Layer 2 of a small transformer language model trained on English Wikipedia (9 layers, counted from 0, width 128).
A neuron adds its activation times its output weights to the MLP's output. To switch it off is to set its activation to zero at one token and run the rest of the model.

Output weights of the MLP neurons that the questions are about. A number n stands for n times 0.0074.
n8: 12 0 -2 -21 23 -35 1 3 33 9 32 -14 24 4 10 -8 -9 1 34 22 7 -21 3 -1 13 10 -13 -16 2 4 11 5 12 5 0 -6 -49 -37 11 -15 10 11 -6 14 7 -13 -8 14 12 -16 38 22 28 -16 37 -10 19 -5 18 -19 15 17 36 33 10 10 -11 -15 -27 10 -26 -4 -20 1 -25 29 48 0 24 2 -9 -12 10 24 8 6 -15 -14 0 6 9 6 33 -1 34 11 -15 0 -37 -31 -14 -21 23 -18 -12 -19 -10 -3 19 2 -28 -12 -17 7 15 20 -2 -1 -12 -21 15 -3 10 9 -28 2 -12 -28
n13: 13 11 18 3 -21 -30 -7 11 -9 -4 13 17 22 -9 -34 -22 5 -17 28 18 3 9 -2 11 5 -4 16 -5 21 12 -17 17 -13 5 5 5 22 -2 -14 -25 20 6 -21 -1 18 14 12 1 -2 39 -17 21 -10 32 -8 3 13 -8 -21 11 -77 20 -29 17 46 -18 36 21 -4 -17 -17 -2 -6 16 -19 29 6 24 -14 -18 -2 -7 5 -53 -3 -14 67 16 2 17 31 0 -7 6 11 -23 4 6 -10 -29 -5 10 11 4 28 2 9 -7 -15 13 29 0 -1 2 6 29 2 28 -9 -2 30 -10 1 -13 18 37 -28 21
n16: -16 2 -27 -24 3 -14 27 -6 2 20 28 4 -24 19 -29 -11 -13 -19 -31 -6 -21 33 -2 17 -4 9 28 -23 -34 -14 -10 -48 0 -17 -14 33 21 32 29 1 14 6 29 -1 -13 -5 -47 -10 -27 37 10 -6 -2 10 0 1 -6 -27 0 -10 -4 -5 -6 2 -13 31 20 -28 -28 22 19 13 10 -17 4 9 14 -4 19 1 14 13 -34 -28 16 -15 46 -5 -27 -16 5 -7 -16 -11 -20 -26 -2 20 21 35 -1 3 17 -38 -13 -10 20 -20 -18 -11 -18 7 -7 36 -6 32 19 -4 -12 13 16 -27 24 15 -33 8 -3 12
n43: -3 -18 1 -11 -4 3 27 26 -2 5 8 -18 -23 -1 -8 -1 6 1 -11 -11 20 3 -8 5 11 -23 -28 12 21 1 16 25 -15 -16 -7 -26 -18 29 -11 7 -11 23 -21 -10 -7 12 6 -22 16 -11 -4 -13 9 19 14 23 7 -8 -14 25 1 -5 -39 3 -3 49 -39 7 28 20 15 -12 -19 -28 35 3 -7 31 21 -7 5 24 11 13 -9 13 -17 22 -6 -6 6 -7 13 -16 4 -28 11 -19 6 -1 19 -20 5 -27 -6 13 -12 -3 25 -5 -18 47 17 -29 -26 -34 -6 2 5 3 3 5 23 2 -8 -4 -11 -24
n91: -2 25 14 12 -1 -13 -6 43 3 -6 1 -7 7 10 -6 5 22 31 42 3 7 -3 -4 -9 -10 14 6 -31 -18 -19 0 14 -13 1 15 -2 14 0 -40 -7 -8 -6 28 -11 11 -20 -9 -18 11 6 -18 19 -6 10 -25 -22 18 17 20 -8 -11 24 32 11 -6 25 18 41 -17 -30 -26 7 -7 -6 -7 12 19 11 -8 -18 11 22 -2 -35 -27 3 46 9 -10 -12 -30 8 8 -15 -41 -26 -24 29 -5 12 -9 6 3 -12 -8 25 0 9 4 0 2 41 43 -20 -3 19 29 -15 2 -33 26 21 -8 12 27 22 -7 -4
n94: 3 5 -18 37 3 -1 -15 11 -4 -7 15 -1 8 -3 11 14 13 -15 -11 -12 -20 5 7 3 -12 8 16 -1 18 -30 -20 -14 25 -6 10 13 4 -24 8 -19 14 -5 1 -9 3 -45 -21 -1 -23 25 9 -8 7 0 -11 -30 0 -8 -19 -17 15 -11 -11 -8 15 5 56 18 -3 -12 5 10 -4 3 -39 -14 -5 -20 -4 22 -20 6 20 -36 16 24 21 -7 4 4 10 -11 -11 -22 28 -4 17 7 -18 48 -19 17 15 24 21 -8 -3 -10 -1 12 30 14 16 12 -3 10 20 27 -2 42 -26 3 -52 -20 -27 11 2 27
n96: -33 -42 -18 -5 -22 -11 -11 2 -43 37 -17 -36 12 25 39 -10 17 14 13 -3 5 -18 11 -3 5 13 -11 7 1 -34 17 -4 36 16 -9 -10 -54 -28 -4 6 25 47 -20 18 43 3 2 -10 -9 -59 16 13 1 -22 15 40 -3 -12 5 -18 -49 27 -1 3 8 19 57 -36 -4 -2 9 19 -27 -15 -18 -4 37 6 -9 12 -40 2 1 94 12 -3 -92 4 5 17 -8 -17 2 24 -24 28 -12 17 -20 -18 1 -7 15 23 -5 -40 11 -5 8 15 -9 -7 4 -25 -6 4 -6 -39 21 -23 14 -3 -4 -23 -4 -49 0 -9
n100: 24 3 -27 -21 11 -28 -16 2 -19 22 -34 15 -23 -21 -9 11 15 -7 -1 13 -6 -13 -5 -10 1 -17 8 19 -60 19 -4 20 10 -14 12 -31 -35 -17 16 26 -26 -18 29 12 -1 -12 -13 13 5 22 -8 29 -9 16 -38 -36 6 -16 -5 11 -13 -35 -1 -11 -7 -22 23 19 3 38 3 -35 45 5 -12 -16 -40 31 -6 -2 10 -10 5 -45 12 -30 21 -10 -11 -23 13 18 14 -25 5 -21 18 1 -2 -17 9 23 9 3 7 23 -24 -24 1 -26 10 -20 -29 -13 8 26 19 -3 29 29 15 -19 14 6 16 19 8 19
n106: -11 -16 15 19 -4 -15 25 -9 -35 -3 -6 0 -5 -22 28 -1 -8 -42 -77 14 19 -29 12 -4 37 -16 -3 16 12 -2 3 1 -6 13 -33 22 23 6 -22 -28 52 -6 4 4 -21 -2 4 -13 18 -39 32 23 1 13 5 15 7 9 21 32 21 -12 -23 -4 -13 15 -30 -17 -7 12 48 -18 5 -21 18 6 -10 2 9 -12 -12 -50 -21 4 -11 -35 16 11 -25 1 -4 -10 15 1 -11 -6 0 -7 31 -10 8 10 13 11 31 13 28 5 -19 -26 9 10 15 19 16 1 -2 10 -9 11 1 -27 0 6 -37 -12 7 16
n135: 19 -23 34 11 -50 -1 -25 6 -17 -11 -21 10 -13 41 -50 21 -5 45 18 -7 31 1 -2 14 31 -11 -1 9 -29 -13 3 42 19 -13 -4 2 -12 -15 -20 -2 -17 1 -16 19 3 11 35 18 22 -10 -26 -19 14 9 -28 14 10 -13 18 16 -2 -4 8 30 -11 9 14 10 29 -8 -29 1 21 -23 -22 -23 -3 -2 20 18 9 -38 12 -15 26 27 -2 -13 13 42 8 4 -25 17 3 -15 -49 31 -9 29 4 9 -21 -21 12 -23 -13 -16 -15 -19 0 -58 1 -33 -25 -7 -14 -17 13 33 3 -10 28 -15 -3 17 -6 20
n146: 1 -35 -5 -12 4 -12 21 26 -12 -15 -9 -15 -25 14 21 12 -9 12 -20 -1 0 -4 -10 15 2 -22 -7 40 15 -14 -7 -3 0 10 10 37 -4 22 37 15 -17 -4 16 13 -4 -36 -33 -24 9 17 -8 13 -6 26 4 0 24 -5 -6 16 22 -7 25 -14 6 17 4 -15 9 -4 -4 24 -13 -9 -6 2 12 6 1 2 -1 26 -9 33 4 -9 -20 5 -2 20 -23 8 -12 -9 -7 -6 -25 -3 19 12 48 25 8 11 4 -5 19 11 -3 13 3 -40 14 27 12 -48 4 6 13 7 16 30 -9 -4 -14 -2 13 -37
n151: -8 -27 1 -19 11 11 -21 8 14 -17 -9 1 -40 9 6 4 -60 19 -1 63 -5 0 -4 8 -10 -11 18 -9 -30 -18 2 6 19 32 -7 18 9 17 -10 -2 6 -4 -1 -4 31 -1 -21 -42 -31 20 5 -13 -15 8 21 -18 -7 16 -29 10 18 -2 9 24 -3 -19 28 3 -7 6 15 -27 10 32 -6 -10 14 -5 1 -8 -1 -11 -15 7 -7 -4 36 -1 -8 2 10 0 0 -15 16 2 -1 -10 -12 -14 45 -15 -27 -12 -32 -1 -3 -18 -11 18 -16 -31 31 4 21 37 8 3 -11 20 9 -23 -4 6 0 12 9 23
n169: -25 -18 -22 29 -14 5 4 26 -7 -16 22 -59 1 17 4 0 19 1 -5 -18 45 66 34 10 -27 -7 -13 -12 9 42 -24 4 28 -18 9 -20 3 18 -16 -19 26 -27 -16 3 -8 -28 3 -16 5 -8 -27 -6 -9 -13 37 7 -6 -12 24 -26 33 -13 -21 1 -9 -17 -4 2 -27 -2 -1 18 1 -36 10 2 10 9 -7 15 -12 2 1 21 19 -1 -36 -22 -11 -9 0 6 -6 -3 2 42 30 -20 4 -4 12 -6 -31 36 -16 6 -25 -22 20 4 -3 -11 -6 14 -19 -2 -16 -14 22 1 15 22 -9 0 -9 3 -20 -24
n186: 12 -3 -29 8 40 1 -29 -27 1 25 -12 -27 -22 0 1 -18 -57 14 1 -30 -7 16 -15 -6 10 -40 -6 9 -15 -9 -14 -27 -15 46 16 1 -19 50 6 3 0 -2 -33 -24 19 5 -42 16 -2 -5 -37 -3 4 -25 20 2 -6 -11 -20 -17 22 -8 -5 0 -22 22 -5 2 23 19 29 8 25 -25 5 -34 -15 16 -11 13 20 -9 -3 4 6 -22 -12 21 25 3 1 17 16 -11 -12 -3 26 3 -9 -27 13 9 14 15 -11 16 -17 -14 5 2 -14 -7 -16 12 1 -9 -4 -14 -1 12 -8 9 8 -3 -2 30 9 -10
n202: 22 4 -4 -6 -17 -1 13 25 5 -9 -28 4 -19 1 3 1 11 -1 -9 10 -20 4 -5 12 -1 -27 -8 -5 -7 1 24 18 -2 -21 4 -6 2 11 -8 -8 -6 -15 -9 -2 -2 17 -12 -21 9 12 26 10 -16 24 -6 -12 9 15 -6 49 -42 11 7 -4 -10 8 24 -30 -20 29 16 -1 -31 7 6 4 -18 12 30 -25 7 6 1 -38 -16 -37 17 2 6 0 -5 -7 7 -15 -52 -18 -3 -2 0 28 -3 2 23 -13 18 -11 -15 -23 4 -9 -11 35 12 -43 -17 -3 2 -2 1 -7 10 -42 11 3 9 20 6 6
n210: 9 -30 -20 -21 14 0 23 -14 -34 25 0 20 10 -2 12 -10 -9 14 -1 16 18 -20 10 -9 -7 -2 -4 12 36 1 -25 -25 13 12 23 24 -6 15 19 23 25 -2 17 9 8 22 -16 -16 -40 3 41 -6 -2 -14 -12 -8 -8 -9 15 12 -33 8 -40 -6 -22 9 27 -6 -8 -13 -23 7 -11 16 17 5 -11 -13 24 -15 -3 3 -10 -58 -9 12 47 -5 3 -9 7 7 8 -19 23 -3 -10 2 36 -28 12 -4 -13 19 15 12 0 -1 15 5 -6 6 -4 15 7 -23 21 -6 -24 -49 28 10 -17 -23 28 5 -5 -13

Each question names a token from some text and the token that comes next. It shows the activations a of the neurons there, in the order above. A number n stands for n times 0.74.

Then comes g, the gradient of the next token's log-probability with respect to the MLP's output, scaled to length 1. A neuron's effect is roughly proportional to its activation times (output weights . g). A number n stands for n times 0.0056.

" The", then " m"
a: 0 1 0 0 0 1 -1 -4 0 0 0 0 0 0 0 0
g: 5 13 42 -14 -15 -14 -8 -25 -1 20 7 -13 31 0 17 -3 1 0 7 -24 -10 22 20 -20 -5 0 -4 0 3 12 7 24 0 6 -8 26 8 33 -36 -3 32 0 16 0 -27 9 -12 5 14 7 8 4 -1 -26 8 2 9 22 24 2 0 -1 -27 -11 -8 1 0 -2 -16 -47 3 -9 -2 -9 2 -11 2 10 -2 30 2 -13 16 0 -14 17 1 -18 23 -16 7 17 -2 -3 24 10 -6 -11 10 8 4 -14 6 -17 -9 -15 12 36 14 -2 3 -2 -26 35 23 4 37 3 5 -15 -12 -20 -5 -2 22 -2 -17 13
Switching off which neuron hurts the next token most? n100

"s", then " "
a: 0 0 1 1 1 0 0 1 0 0 0 0 11 0 0 1
g: -13 -10 -17 -90 11 6 11 8 -4 -6 12 -8 20 -3 -11 3 -2 -12 -8 -12 -6 6 -18 7 -16 -10 -8 18 -21 13 -1 -9 -1 -5 -9 -17 -7 4 15 -17 -10 1 -7 0 -4 23 -18 13 5 -1 -10 3 5 -18 8 -4 -18 0 -8 -11 3 -7 8 -27 -8 7 -3 -8 -23 7 3 5 1 -14 -11 1 -36 -6 -9 15 10 -2 8 4 17 16 -2 40 10 5 18 -4 5 9 -16 -21 26 1 18 13 2 1 10 -4 -8 -6 3 -14 29 -4 -12 -1 0 -34 -18 42 0 -12 -20 6 8 29 0 9 -23 -1 -19 -33
Switching off which neuron hurts the next token most? n169

"l", then "er"
a: 0 0 0 0 -1 0 0 1 0 0 -2 -1 19 2 2 0
g: -3 -10 21 -24 12 3 9 -18 -4 -6 -13 -5 23 4 4 -1 -26 -23 -8 8 -4 -5 8 10 1 -1 -22 6 -4 -5 11 -18 0 20 -3 -22 -11 5 -5 19 -1 1 -20 0 -11 6 -4 -10 38 5 11 -6 -10 11 -27 -2 2 -6 1 2 4 -8 15 4 -3 23 -3 -6 -19 12 0 7 13 18 -13 -2 1 21 -16 -10 7 8 -3 6 3 -15 -6 9 -3 -10 -9 -1 7 -1 1 -15 23 -16 8 31 26 -5 9 -13 3 -7 8 5 -72 -7 -3 -6 -14 18 -10 51 -18 -15 26 31 -14 -40 40 5 -13 3 22 -25
Which neuron, switched off, raises the next token's probability most? n169

"is", then "l"
a: 1 1 0 0 0 2 0 0 0 -5 0 0 0 1 0 1
g: 3 -5 -31 52 -2 -6 -10 3 23 -1 19 -7 -15 -9 21 -9 14 -23 -1 -4 -10 -10 6 20 -6 2 -42 -34 15 16 -4 1 0 -39 -2 -3 12 2 -15 -16 23 0 6 0 -19 -2 -4 19 5 -1 14 5 -6 -6 12 0 -10 -4 2 15 1 5 -13 6 1 11 -2 14 15 -9 5 18 46 13 24 -8 -26 -8 -21 -32 5 5 11 -1 29 -20 2 28 3 8 13 -10 12 19 -11 12 7 6 -3 -20 -29 -2 23 9 5 10 11 4 31 -11 -22 15 8 -5 -1 -20 -15 20 22 -31 5 -1 6 -1 -16 1 18 -21
Switching off which neuron hurts the next token most? n135

"ur", then "p"
a: 1 1 0 1 0 0 -1 0 -15 0 1 1 1 0 0 1
g: -15 6 -42 -43 -5 2 -5 3 36 9 33 6 -25 1 -3 -4 -28 22 21 9 -18 -20 16 -15 14 27 6 -5 0 -12 -3 4 0 23 13 6 1 -17 14 -23 15 0 19 0 6 30 2 13 -11 -4 31 -17 2 -3 32 -1 18 0 12 -9 0 1 9 -43 -5 0 1 14 -15 7 9 3 -14 28 1 -32 4 9 3 13 -11 -12 19 1 9 -21 0 -14 -18 -2 -11 2 0 -6 -7 12 -10 4 14 26 0 -1 -1 3 -13 -10 0 -3 9 7 22 9 21 -4 10 9 21 28 35 -7 -1 -5 20 16 21 2 -28 20
Switching off which neuron hurts the next token most? n106

" h", then "igh"
a: 0 1 -6 -1 0 0 -9 0 1 1 0 2 0 0 1 0
g: -6 9 63 -19 -26 4 -8 -15 -19 -17 -12 5 3 2 15 -1 -7 7 -6 -18 -11 -62 -5 27 -23 -15 -2 -18 0 -30 18 -2 -1 22 -15 21 1 0 -23 9 4 -1 17 -1 4 2 0 30 29 -1 1 -8 6 10 9 -1 13 10 -2 8 -1 3 -16 10 22 14 -1 -4 -19 10 -9 -3 -1 30 -8 22 -2 -2 1 23 -3 -7 10 -2 -5 16 2 18 -5 -20 -22 1 -1 8 9 8 -3 -16 10 -26 3 4 -4 0 20 -5 1 2 16 22 -3 -13 -2 -1 31 -22 3 5 12 0 -27 -22 32 -3 -23 2 -22 24
Switching off which neuron hurts the next token most? n16

"ing", then " a"
a: -1 2 1 0 0 0 0 0 -7 0 4 1 0 0 -1 0
g: 12 18 5 10 32 -12 -10 15 -20 -7 6 10 4 3 48 -10 -13 7 6 -27 -3 13 3 -13 36 1 -15 13 -11 -5 -4 4 1 -12 -10 -25 12 19 -36 -26 15 1 -33 1 -7 -23 12 0 4 11 2 -12 20 -1 -10 0 2 13 12 -12 -6 -1 5 1 5 18 6 29 13 -30 19 -2 2 -8 16 -14 22 -3 -9 1 16 -16 5 -10 15 -19 4 -6 0 -8 15 -27 -8 14 0 -11 1 -3 10 -10 -4 1 -8 2 -26 9 7 2 14 -10 -1 30 13 15 -16 7 -33 2 3 42 1 -20 26 3 -45 3 -29 -26
Which neuron, switched off, raises the next token's probability most? n106

" was", then " f"
a: 0 -3 -1 0 0 -1 0 0 -1 0 0 -94 -1 0 -1 0
g: 14 -3 -39 42 7 3 -11 -3 -20 24 -3 -7 14 -6 2 9 2 0 -6 -12 -22 -19 21 8 -1 -15 61 -1 -6 2 4 -15 1 15 19 12 9 4 -13 18 12 -1 14 0 4 13 17 5 -14 -4 5 -9 -15 1 23 -2 -5 1 10 -21 4 14 5 10 22 37 1 -5 -39 -14 -9 3 8 27 -1 12 -18 -5 -14 -11 0 -1 -6 3 -32 -18 1 -4 -18 -15 -19 -3 15 -6 18 15 1 2 -23 -3 -21 -8 21 -7 13 4 12 -14 23 -4 17 -14 -29 11 37 -17 -6 -1 -2 -6 20 -5 -10 -18 40 9 12 -5
Switching off which neuron hurts the next token most? n151

"t", then "ent"
a: 0 4 0 0 3 1 0 0 0 0 0 0 0 0 -1 1
g: 6 -3 -16 56 -23 16 18 -10 17 0 3 -1 -27 -2 -4 0 -1 -8 23 -19 -8 0 4 1 23 10 -33 31 -13 7 8 6 0 -7 -4 1 -9 7 28 4 -7 0 14 0 -11 11 -5 14 -5 5 -2 3 0 -15 -1 -2 -7 -1 9 -3 3 -5 -19 9 -9 33 -2 -6 6 -44 2 6 -8 -1 2 -27 -3 1 21 -14 -13 15 27 5 -7 -2 -3 -6 -6 6 16 7 -3 2 -5 -2 -30 17 -25 38 -32 4 -31 13 -9 6 -5 10 -1 4 9 -7 29 22 1 -26 20 9 20 -34 21 -23 -43 8 3 -6 -19 -13
Switching off which neuron hurts the next token most? n91

"m", then "od"
a: 0 0 0 1 3 1 0 1 0 0 0 0 0 0 5 0
g: -13 -12 -18 3 13 11 1 10 -8 5 -22 -7 -7 6 -6 -9 -2 -5 24 3 -11 13 17 -15 -14 -4 53 -16 21 -3 -40 -34 0 13 20 -21 -1 -35 -20 -11 9 0 -5 0 2 -22 -5 16 13 2 -25 2 -2 30 13 2 -7 -24 -12 -4 -2 -3 -25 20 -15 27 1 -8 11 3 4 -16 18 17 -13 1 16 -10 16 13 -3 -18 8 -4 -2 -3 -1 7 -8 -2 -11 -8 19 25 -3 20 -7 -5 7 16 28 2 -11 14 3 4 8 17 -68 2 -22 5 14 12 -2 -9 8 2 1 -30 22 21 -6 7 -6 4 -5 11
Which neuron, switched off, raises the next token's probability most? n202

" the", then "se"
a: 0 0 0 -4 0 0 -1 0 1 0 0 1 0 0 0 1
g: -2 -15 -42 26 3 -14 -24 11 15 5 3 13 24 1 18 0 4 10 32 -11 -3 6 13 8 -5 -18 13 20 12 -12 17 -28 0 -7 10 14 1 -61 31 7 -11 0 -34 0 -5 0 5 8 -9 -3 -5 -2 -2 5 10 -3 -8 5 -10 21 -2 4 0 9 -14 12 0 14 3 -23 -12 1 4 12 9 15 7 -14 8 13 4 13 7 1 34 21 1 8 4 18 22 -8 0 6 -5 -5 14 -20 -3 3 -27 -11 -14 3 -13 21 -5 -48 -31 -5 -3 13 -14 -5 -20 16 13 32 -37 5 6 -19 9 8 13 8 28 2
Switching off which neuron hurts the next token most? n43

"os", then "ition"
a: 0 1 0 -1 -4 0 0 0 1 -1 1 0 -1 -1 1 1
g: -4 14 -8 -26 17 -4 5 -17 5 -19 -26 -7 -6 -13 15 4 -5 25 17 -7 25 29 -8 -10 -42 5 -48 -1 -12 -16 8 5 0 35 10 7 1 2 -3 3 18 0 -32 0 -3 29 11 -6 -5 9 -3 0 2 3 40 0 0 5 3 1 0 3 7 22 6 -15 -1 -7 -21 45 -4 -3 14 49 9 -42 -5 -12 -21 2 4 2 -5 -2 3 -5 3 22 -1 -6 14 18 4 -6 16 14 -26 -5 -2 6 2 -1 19 1 15 -1 4 -16 -8 6 26 17 -26 -2 4 -33 4 7 12 12 21 8 12 12 0 -2 19 10
Switching off which neuron hurts the next token most? n91

"ork", then " on"
a: 2 0 0 0 0 -3 0 0 0 1 0 1 0 0 0 1
g: 11 4 -42 -73 -6 13 13 4 -12 19 9 -7 -15 -8 -15 -5 2 6 13 -18 -5 47 16 6 7 13 -3 1 13 -5 0 9 0 -13 -8 -14 9 15 13 -1 -2 -1 -3 0 1 -17 21 26 -1 -14 -6 -7 7 2 40 0 -9 -9 -9 -15 2 -18 9 13 -11 -35 0 5 -7 -2 -18 -23 7 -6 -9 24 -25 4 3 -9 -4 23 -10 2 65 0 -1 -20 -15 -1 -21 -4 14 -17 23 -10 -11 4 15 5 -6 -6 11 -14 -1 -7 -14 -11 -6 -11 -3 12 11 11 11 -18 0 -7 -8 11 5 21 -6 18 -5 3 1 -1
Switching off which neuron hurts the next token most? n8

"ol", then "ish"
a: -10 0 0 1 0 0 0 -1 0 0 0 0 -1 -1 -3 0
g: 10 22 -11 -4 22 8 6 8 0 -11 -24 -12 26 -9 15 10 6 20 -31 -10 -6 -3 -7 11 -23 12 -27 -3 6 -39 2 12 0 11 24 9 -9 9 32 3 6 0 22 0 4 7 -25 20 14 0 4 -9 4 5 8 -1 22 3 -31 22 -1 -2 -7 -3 7 -13 1 -6 -16 19 -13 -14 2 -3 22 -7 -2 -16 15 -11 -1 -23 12 -3 14 2 4 -22 -7 -23 -34 4 1 1 40 -5 -40 -16 12 -9 21 7 -4 9 -30 9 -10 -16 20 11 4 -25 -8 -2 -9 18 22 21 23 -42 -28 2 -22 -6 -1 1 -17 12
Which neuron, switched off, raises the next token's probability most? n8

" n", then "on"
a: 1 1 -2 -1 0 1 0 1 1 9 3 0 0 0 3 0
g: -7 -4 -6 -16 23 -30 9 -4 -13 -8 16 26 12 -15 -15 -13 3 -5 -6 3 3 -15 5 14 18 0 -41 13 6 16 -9 -6 0 -28 20 -16 1 -21 3 -34 -14 1 25 -1 -14 8 12 13 -6 6 41 -4 9 -13 17 3 -5 -14 -23 8 2 -13 -8 -2 -38 8 -3 8 -28 -2 8 -16 -4 -20 -16 34 -33 1 8 -34 -1 37 17 8 15 0 -4 -23 14 13 -14 -9 14 -4 -29 -12 -20 8 8 20 -9 5 -8 17 27 9 8 30 -13 8 -2 16 -7 -16 25 -21 -10 3 0 21 -1 -12 -6 -2 1 -1 11 9
Switching off which neuron hurts the next token most? n202

"d", then "s"
a: 0 0 0 1 0 0 0 0 0 0 -1 0 0 -3 -1 0
g: 2 -19 -40 13 -1 -24 4 -1 -29 -34 11 5 -11 -10 16 -4 -5 2 -14 8 16 -45 9 -1 -1 7 -16 1 11 5 16 11 -1 -17 -21 -5 6 -24 -3 -12 -12 2 4 -1 -1 -4 4 -27 21 -5 20 1 -8 14 -12 0 23 10 4 7 10 1 22 13 -1 -32 -8 -7 -1 14 14 0 -1 -24 10 43 49 2 10 -3 -3 -10 -6 11 -30 34 -6 3 13 2 3 2 -22 5 -4 -19 8 -9 -11 8 -13 1 -11 9 -28 6 0 -2 37 3 21 -14 18 -20 3 0 24 16 16 17 -3 18 12 -4 37 -9 5 14
Switching off which neuron hurts the next token most? n186

"ad", then "ic"
a: 0 0 0 0 0 0 0 0 3 0 -1 0 -1 -1 7 -6
g: 28 -14 -3 48 -1 4 7 1 14 2 3 15 -15 12 -13 -6 18 5 4 36 4 0 18 -22 -2 -13 -35 -20 1 -1 26 25 0 20 -20 -3 -4 -20 -7 16 -2 -2 14 1 12 -3 -20 -1 27 -3 13 0 -21 17 16 -4 -13 -9 -11 18 -2 -5 -2 -12 -7 22 3 29 29 14 7 1 -8 -20 -5 -8 -13 -8 17 -10 -1 -9 1 -6 21 2 4 -42 17 13 -27 -1 -4 6 -19 -18 -1 2 21 -23 -11 -2 8 -5 15 12 -2 3 -26 7 -4 4 -9 7 30 -12 -8 -7 -33 15 -35 -28 -8 12 -40 -3 9 8
Switching off which neuron hurts the next token most? n202

" th", then "an"
a: 1 1 0 0 0 -1 0 0 0 0 -3 0 0 0 4 0
g: -8 23 48 12 -10 17 -10 -1 0 10 0 -2 2 12 -21 -3 11 15 -26 -26 34 10 15 -4 29 21 48 3 -18 10 -3 -8 0 13 5 2 7 -11 16 6 2 -1 -11 0 3 -5 -10 18 -11 6 -4 -3 11 -11 11 -1 -13 9 -2 13 1 -3 2 13 9 25 2 -21 6 10 1 -1 -12 -1 3 6 -8 -15 -12 42 -8 -18 -9 -1 23 -14 -4 16 -5 27 48 -16 -11 3 -10 11 8 3 -13 -6 9 -4 -15 5 19 19 -7 32 -14 8 -2 35 15 -19 -26 15 3 12 -27 38 25 -12 -3 4 21 -9 3 3
Switching off which neuron hurts the next token most? n146

" is", then " c"
a: 0 0 0 1 -1 0 -1 0 0 1 0 -70 2 0 3 -9
g: -16 -14 21 22 1 -33 -9 2 1 22 -11 16 36 -2 -21 8 -27 8 19 -19 -20 -37 -10 -19 -4 -4 4 -16 15 -14 5 -18 0 18 0 -2 2 30 -25 -24 -4 0 12 0 8 -6 -1 -9 6 2 -46 -2 17 3 7 2 -14 15 25 -6 -2 5 -2 16 7 9 1 2 13 -28 -1 5 -8 3 -20 6 -24 -4 7 -5 -3 -6 -2 1 8 2 2 21 27 13 3 7 2 6 6 -33 -32 0 -6 -22 3 -3 19 -8 37 12 9 -18 24 -2 2 -21 16 28 -17 -17 -1 -25 32 3 -6 5 -35 -10 -8 4 16 -16
Switching off which neuron hurts the next token most? n151

"e", then "are"
a: 0 0 1 -1 -1 0 0 -1 -1 -6 -1 1 2 -2 -1 0
g: 10 -1 13 44 -17 -2 0 10 8 10 -34 7 -2 2 20 2 -12 10 5 -33 -22 62 23 17 -7 9 20 13 0 19 -14 -7 0 5 -21 1 -3 -7 -22 23 25 -1 16 1 13 2 -1 -5 13 -4 -2 -6 16 28 1 1 -21 17 15 0 -5 12 -5 -1 4 4 5 31 23 -41 2 -5 -7 0 3 23 1 -3 -20 0 -1 11 6 -7 20 -16 1 -4 24 4 39 23 -9 4 -3 -17 -5 -14 10 -9 -20 -1 -1 3 -8 9 -5 7 12 -3 19 8 -18 4 -16 10 5 10 -26 -10 -32 14 -12 -1 -42 0 12 -15
Switching off which neuron hurts the next token most? n169

"ation", then "."
a: -1 2 0 -1 0 0 0 -1 0 0 1 0 0 0 -1 -3
g: -8 19 41 -39 -8 18 -11 -2 -1 -13 -2 4 -6 3 -6 4 -3 16 -30 -17 -14 45 9 17 -7 14 -41 3 -21 7 -13 -32 -1 20 -22 5 -4 4 16 -9 0 0 -10 0 5 7 15 9 3 4 -4 -4 21 -6 10 0 5 -19 0 -7 -1 -6 -3 -6 -1 23 -1 -29 -13 -20 -26 -38 19 23 -25 -39 -34 10 11 -13 2 0 -11 0 -14 0 -2 17 15 -24 -28 16 13 -8 -23 25 4 1 10 19 2 -3 8 -13 4 -5 1 -17 9 -12 -15 -2 -3 -7 20 -8 7 -10 -15 4 1 11 38 4 -14 1 4 -14
Switching off which neuron hurts the next token most? n210

"z", then "ing"
a: 0 -1 0 1 0 1 -7 1 -1 2 0 0 0 0 0 1
g: 9 10 33 -2 20 7 10 -14 -15 18 22 16 -34 6 -29 -2 1 -8 -20 -8 10 8 -16 5 6 -3 -15 10 -4 -13 21 22 0 23 17 4 4 9 -4 4 15 1 47 0 -16 7 -2 -9 10 -2 -7 13 8 -28 -13 2 13 -15 -14 -9 -2 -1 -7 -5 -13 35 -1 1 17 -17 -15 6 1 -48 -14 4 15 -8 -6 8 -3 2 6 1 0 15 5 17 1 13 -20 -4 0 6 -15 -10 -28 -1 -10 9 3 -1 -22 24 -12 -6 8 14 -35 -10 -19 11 -18 14 24 -6 -1 22 -7 -47 -34 12 18 5 34 -4 8 -17
Switching off which neuron hurts the next token most? n96

"6", then " by"
a: 1 -1 1 -1 -1 -22 0 0 -6 0 -1 -1 0 0 0 0
g: 14 22 15 8 -1 -9 16 -24 11 6 7 -13 -24 3 5 -10 4 -3 -5 23 2 -21 -12 1 2 -5 24 -8 28 -16 14 21 -1 -16 -4 -10 -12 7 -39 4 4 0 -22 0 13 10 -15 10 17 -6 -14 -1 -12 -26 -29 -1 12 2 -5 2 -2 9 10 13 -1 4 -1 36 25 3 -4 19 14 -16 13 38 -15 -1 24 20 -2 1 9 2 35 -14 0 -21 13 -1 -13 0 18 9 0 3 -21 -8 15 -31 -14 5 -9 12 1 -19 17 3 54 -6 4 23 -1 53 -25 -4 -28 9 11 -5 -4 3 2 9 -7 -2 -15 6
Switching off which neuron hurts the next token most? n94

" is", then " that"
a: 0 0 1 3 -1 0 -1 0 -3 0 0 -77 1 0 3 -12
g: 11 -7 28 -12 9 -5 -22 -6 39 -19 32 -2 8 1 12 -11 -19 7 -9 -7 10 -4 -17 13 19 -4 13 -4 -3 -1 -29 13 -4 -11 -1 -6 -6 -22 36 -1 -2 -1 7 -1 -19 7 -7 24 -2 -1 13 7 5 7 17 2 -8 0 -25 -17 -1 -10 12 2 3 -9 -5 -12 17 -19 -27 12 -7 -33 14 -15 20 19 -2 -26 -8 -12 15 -4 -4 -17 -6 58 5 14 15 2 1 5 -13 3 -6 2 9 -25 25 7 -7 1 16 13 -3 -9 -10 3 16 -6 27 5 -31 50 12 -4 11 20 4 11 45 7 -7 -4 -4 7
Which neuron, switched off, raises the next token's probability most? n151